Layer 9 of a small transformer language model trained on English Wikipedia (12 layers, counted from 0, width 64). Numbers have three digits each and are written without spaces.
A neuron's activation on a vector x is GELU(weights . x), where the dot is the dot product.

Input weights of the MLP neurons that the questions are about. A number n stands for (n - 500) times 0.0013.
n1: 639555401252329423466384807318473661304482383354399653491438768672612380562835705571472308538429764379284413515504680705584333432422647506722468440645524375556254467672544288446115583357520604
n3: 556331264390557170645386669526503542393550409448534519584390504656586408465561481647459552645479490368458342777516684355501566529630629364584383391568575452460386533337544559517533508661614339
n7: 510486444699547525602613309335495394370402408781514407275534467594375401530542457325706544425352541458519652398732387621620337409537584469710778510329641231312405529659623512694486740339587627
n18: 554466376279371491615615421509551603389491575505535579436590475638469540195631534338616439656357488675464676615687456524503582441434273457686461621534639544333330580645510476380469523418445655
n20: 537494555448422609261403624441644290333432403190693454360524627619643542287469438334741429509709562385574665546541553647469448440557773494482667444487442474357405481321432560548461578536439632
n21: 682576288236739291539514473365492577330332668517490345581538533722500465614556674587736429377577733391543400347437536351330350471442522424614652531499432600409609411445506290287616534493542553
n31: 478515333447765526585586420662306413513623508535601423558676542560619687542482597570616754283422327627352471536590318427453444568498437482483648530454394648361335524473536225517256357608545592
n37: 512276457574666516381425421427382489486555278558533418591508520518514468585584523668430530412560554399626344591525533387518593425639494640566483643473371567360417609307432610731565659418522319
n39: 418174554553278408567395341594646427340575514486655535668528687527591602389494493519672327467506384512424510373606517693612488410538364466740594495498490329340469584535605423565574456686532462
n43: 516516514564454414419352353418495600448683329574580419500636547393471453489505511493533462499556323462635657500632544463418498577607529383660554517390314548732454399454554441623403538404460488
n47: 463579371372487440477577278585485563572519499446657531595314473652380550369766534603512640335461548304538463497543709434655611385625301565631447478497629504385415667506512517339394645453466547
n50: 431315490512682389420551609702376317513597683286483444507357611487515670539577363487512380482394623533395453528511357507577510416629277587544665424486376456561483531501273603475582639520546419
n53: 504446441631530475612517595423456519473470515447375425471683384550460465438390413511567641413524557531442722647455486636408424596565564397614402386537504651438450636502655535357368569523372518
n54: 628382532481503519484601224583522451464510477442440489487440705490229388563494662480513472560648401620503492392460587533514428479466411680449551426529560520546470464617588543414391476464520454
n57: 412531578563678425384689572438301524376331562554470548748386421421526568319255456470464673362485511411348587612702705593450671444449534545638475505406621398672384365520401552689393534536709312
n65: 397403442563620541364577608268558523421413501431555462534586438494459595508516532507486585387675330497506258350538484528568772480525409356805501451470655658505374418416679474569353422783394690
n67: 522658506610553481564541545533429438673613419524279525477590420475542444408621522506782500359525447651588539579402332464373517397424582328493309586574518587571483538471471448513357473505455574
n70: 438602479482365526356463631512487445442473440447484551596419646457446499413596550427423581382593556561578440514519508309592502705455546477353505604703656315736673396601350537506472472547291504
n72: 464362651588584392273484415495580478379677484437573413579659533483417543397375470512706628678599465452294489538770525477528533558681428441438479561448560364449646483378448533556319311704524486
n75: 678485336587294519570512506452442518400538480494578572508200441534647577668418406520543309532595529772336457416523386649468417631571381740628570692434582428622484365510499561407501354467496558
n78: 536365579626402657403615621362581435207714452436455531323439418466603524507548717702511454449400603290436485446734548354549416419605520659428407382433700724439400395670350492567527408467321627
n80: 326438418409557346400497521622419442245597553676627624349700527486570509657570361591715485611597276516551557520419520421632686365331578669348315584519493585723319401431280542693453370737443378
n83: 415569406450581464502489633744460525470477332520545555498276574369401562374513475619467493497456473358459435458520576627637502456667564542560290503541649556698437710311326464605487497576442539
n87: 327447530477668442712428442516464598481517453474465649515512569508474428547461433587575516532387493562599521274547416553432431231641515579502741618676459631538467454528344286579600420547553693
n91: 391577467683441379277552533348387419593443328351597432485380498508506545473520514415426259372506451461461553712559578334545530183679444581673690407614524565531490682614504351627401845694389626
n93: 611347244443418393642016398581448659395440811446653624437529357483552581645517689384511479349397592590472622408605500662398604557434424558605454517532588409514536472768833406504527290454790337
n94: 289366446440618339569616458405663565609669471328533356608525571638544434541412605528648535640570314372691555433495547401461495418554498551576570374396631459410714394369360507689480443593391365
n100: 390535560383320415670726516568528432435739381573303511329701572372718638510352562465594324486467201616586423528561362444678358475313497482520380534562490557626475482350264678766326404564371609
n105: 505412379499417395534590361319319478373541368558471484483629537457716559436227387539373558447481366385436550557590340407418497550651660621485396567631538528678520518525637655524404552633685513
n108: 414462510483454454504627591631527592579426428368376303506618512635426499450404470576563439647416437540487423448480487451576488542584492400403505490590638393536438614546581380474384541521508618
n109: 475573536357406259543311546403621504466467404550487425585553473395458316323470554455395523477437560607759602732695631506624544471478782632530528448599430376544493718363537366634457500327399380
n110: 538579666509493660604499340658401512508476539509575517511418550530484482606393360585517292650405545538456505564578677468584366560537562429507434374568467378495516456521390447558459464437447535

Each question shows a token from some text and the vector x that enters the MLP there. A number n stands for (n - 500) times 0.012.

" s": 598447605618491372427600608456658683594533462488455407580416474526579536584513489268419733479460357632338530466472660325351452491606591546434548530283347545379527549439456506376342577438652643
Which neuron fires most, and how strongly? n31, at about 1.5

" from": 432360595496474605552505473502767573607582432623529541566589641492593456680495414206439419365329437534406460410419595367399416473514685350397497746481419529527632604525449619309540478521471446
Which two neurons fire most, strongest first? n100, n70

"our": 529503674567520646506591516555699519561500665463355471488502520380452467667505404196295467513468495574526457568376593519393494555461560444346315588335376813419613345469555570471612561423512488
Which of these neurons fires most? n54

"ated": 484532555521395696435514519615732592610479525418459583516488640445502505773533378278348575364375472460531456459286713474525609382451567405290385761385384550582546496436512507528580487510510390
Which three neurons fire most, strongest first? n70, n80, n37

" is": 476390550595514710379437505465741705667499484568571442519482521450482542575571444370523438296489296529451484414301519478515449458509789355578487677369366620383604538551467548242487523595506475
Which neuron fires most, and how strongly? n65, at about 1.3

"to": 444493678381381565459555625529667576659452526576474554646351507463432381697507531277443525553366526526457604462350688462394501526427716408346294559444412523417595477495468582375609472625319665
Which of these neurons fires most? n70

" int": 552378587452400687297703512472678647594537582546553392553460588447489588564671522345386478288368254428388493556509671611455441477625590369488509666281552501563511581521445446411397485450451574
Which of these neurons fires most? n47

" b": 533503563605469585344459534503787652578515442512501512622299624669585476489613438284492584561425421435386458504368624448396435535679557499283321515334472622527503615353434370449493599486581532
Which of these neurons fires most? n83

" a": 565430500516523524548559626413694564690530317621444561623540516532433429619608364223459622358550387503370485520423641352344495473566629412416517722319449647441616480537407322361528530569583494
Which two neurons fire most, strongest first? n67, n21

" S": 544461590585503429457544567435660650587483405586454421508329575503608539547514425257483722534404341509465524485440592352241462453502606461435524621362457422503600599593420548299442473528633741
Which of these neurons fires most? n105

" not": 482371412495457704476574487489729719542491524545511446505526550311451626703597475355499464329401261556543484446471642343430431468523570350476444748334467545553474495440370627519562545477474673
Which of these neurons fires most? n100

"le": 446539645520485511514552616395685568573479497552445472589549589533355528647412326217315581655527464581509393427386666440471432454491509421274222668393469617425542403494594574501590450535648637
Which of these neurons fires most? n108

"r": 551525594516462613447642426698604565567433590543520331532284587453394400575543420294490622652432621627470362527366569437465470500549597431182285567374397633450571571564484503317482538499577649
Which of these neurons fires most? n54

" l": 506385477721487514458479536552642654504446523552488394487324518584380520691595368308482670469363439543419549423431687407351320507515662473530372506358540548435563616343437548505397647504654631
Which two neurons fire most, strongest first? n7, n53

".": 536421470633408561431387518522702619775487425354464649517480493469566459701534476183334443463373520482389531475374674586481391362476584442445405702366624645537563557588463569336594421495510528
Which three neurons fire most, strongest first? n93, n75, n1

" E": 475363692604573491530530577439640509507468265565432476606411484585462496598528389239353695444452422480396436487510660462329455503493645504493451522326436550446656659430475473393516437633692702
Which neuron fires most, and how strongly? n72, at about 1.4

" r": 611457432614569558392531535555811702375470479490471326606394633425500543595663450450541477460443457530493543504442767319267510542519514388447370601308412513516592515444390397463569506507505529
Which of these neurons fires most? n21

" O": 513356762519473550507538575346588519533545467500302482650410452600493551635527477248472706483472440384332413431533631431434452563513648589286505528359476567357727653493477510376601473483473611
Which neuron fires most, and how strongly? n78, at about 1.7

" res": 654375625607384496354519427338721590689427609525408450498512481583529519533449504335403687402408263601447603415550643337419495370616672589448571617474346530368582488497463431463565522418623571
Which of these neurons fires most? n7

"ent": 587485422483492653371647487450629609564576464613605455629389636502517575754503358255397638291470401507483568595624657528550486567335519457407517741372348483528477447502382334400429490336581497
Which of these neurons fires most? n31

"on": 441445734461337558522539558496541594675504562486370468607384476497498439734471510181400533517409498603562512428475630464452514398429723473309378455403366552416636460564567601362613552459497693
Which neuron fires most, and how strongly? n110, at about 0.6

" to": 564293647519527377554625420644697518575489477521484577684526499616593475657582338245580441452269511539494392467474662309396431395474598550465565594347400585453526513514392581298656486394489571
Which of these neurons fires most? n21

" B": 493427578575521512451513539515641598596481364584403585558198563636548648557586393290526764539397487385469540471407623475313375496543627501325371500346479563446579606345496489414437531553626612
Which of these neurons fires most? n83

" |": 445447603532567686435545592535743725677358449640463425656509482485532353610452535198466608450360463516505532558445591489399599387456554273351403564484580449384523498541434617314547374558533565
Which three neurons fire most, strongest first? n67, n108, n57

"ud": 525467528504319606605579404444764606477557405566509368597379588564499498576475327431369408414399476615527525516352583460451353435395551566220429756497415699533529632355594531376535551451671578
Which neuron fires most, and how strongly? n75, at about 1.3

"m": 554352621503640611396610573633682505536527615495449556544357632505465461731474390413352549388468506509472448628455457402497453383397449609325392486384273542467511605322571630413609689378711452
Which of these neurons fires most? n50

" spec": 535344563502423777448451541393712549572437640408570423591401568410467495601579511301450455503439265587485459491436653472376348650588699505499441620413408715346578461521456422446397536482551645
Which of these neurons fires most? n20

"ice": 386473720467425589546529550449703664687381507558465534539401495570462535656367359228321587646435381517562542439354638490501454397492580442258436554456455664389491468493653525390496470618528631
Which neuron fires most, and how strongly? n108, at about 1

"um": 494358546533314592484414500304706622540531597575460373615543579431343401595489435464350583618450376482505534472580638403598519513376602662285440722305404548445556557378635415402581481479683588
Which of these neurons fires most? n109

"ister": 405368672461344598460410531345664684706538601635424485508514668460500430663385433271371527437360397551617592470527610510454462575349681529350372539397410637482657455455603525357557485556451549
Which of these neurons fires most? n109

"al": 511639618522488534587591502465689601659417460656441408412434393416422398669452393445514573428354426471481509590482606604229500488410713411394277714460479656353614423482515487431565582433507606
Which of these neurons fires most? n67

"ov": 477474634475493603417528459585662650685530431599494386521360553630437700601527388161418540568509468517560383478401563572522370419467627541318292595470324410497482512479564559323455464496685663
Which of these neurons fires most? n108

"ad": 486479582615399699553421419390663731507505532765472429503302546502388534500455370248454523515170494407455432492500667469490626447509644566451477615427449663478460543494519402422535612413558614
Which neuron fires most, and how strongly? n7, at about 2.4

" sp": 647411440547409554336615577393721590670598489504545455588408607499475560539658559303334562511368298555352579556444597427314402543611608381367452660398388548558604561523504430398580430367616486
Which two neurons fire most, strongest first? n43, n70

"er": 392555606500456573487483539538657575652480544463413482635385546534565394640468403092360458578489409461516480448330623477497521435456602539398351564321444754414546451497584543463476613521642678
Which neuron fires most, and how strongly? n20, at about 0.2

" in": 458372538595506630573532442503766469526570343711513590567528648462593499661559392263433525355316368532393421430477578404439500410547698490382465669390392559569608664486484478236463484478466532
Which two neurons fire most, strongest first? n105, n87

" c": 583494530613452684369555549537707688522510489392557525525339609456389535525538500383492557242399367540322493659557640429327383372604591404440513673299512670499534617537384412521421459505522570
Which three neurons fire most, strongest first? n91, n78, n31

" \"": 430317543604419479451536598570768667676456318591547482686451532592637494487483416315485571546453295533392442461437484451416400388431588420586513661413530488453573529361444586360609324578648641
Which two neurons fire most, strongest first? n39, n94

"en": 506536612613476548395620476446451519624590643519588473662272548510530598647575325349490592357278419481502642603509584319453542344284639614407481718326426473596399464466457504430473583411499625
Which of these neurons fires most? n57

" As": 509499633538531599489541496446678555619483389545380393440422524612586518585433462275487539483351334442503446390423606438306401515570711497280508735459390532435732497502564642308504463571620607
Which of these neurons fires most? n105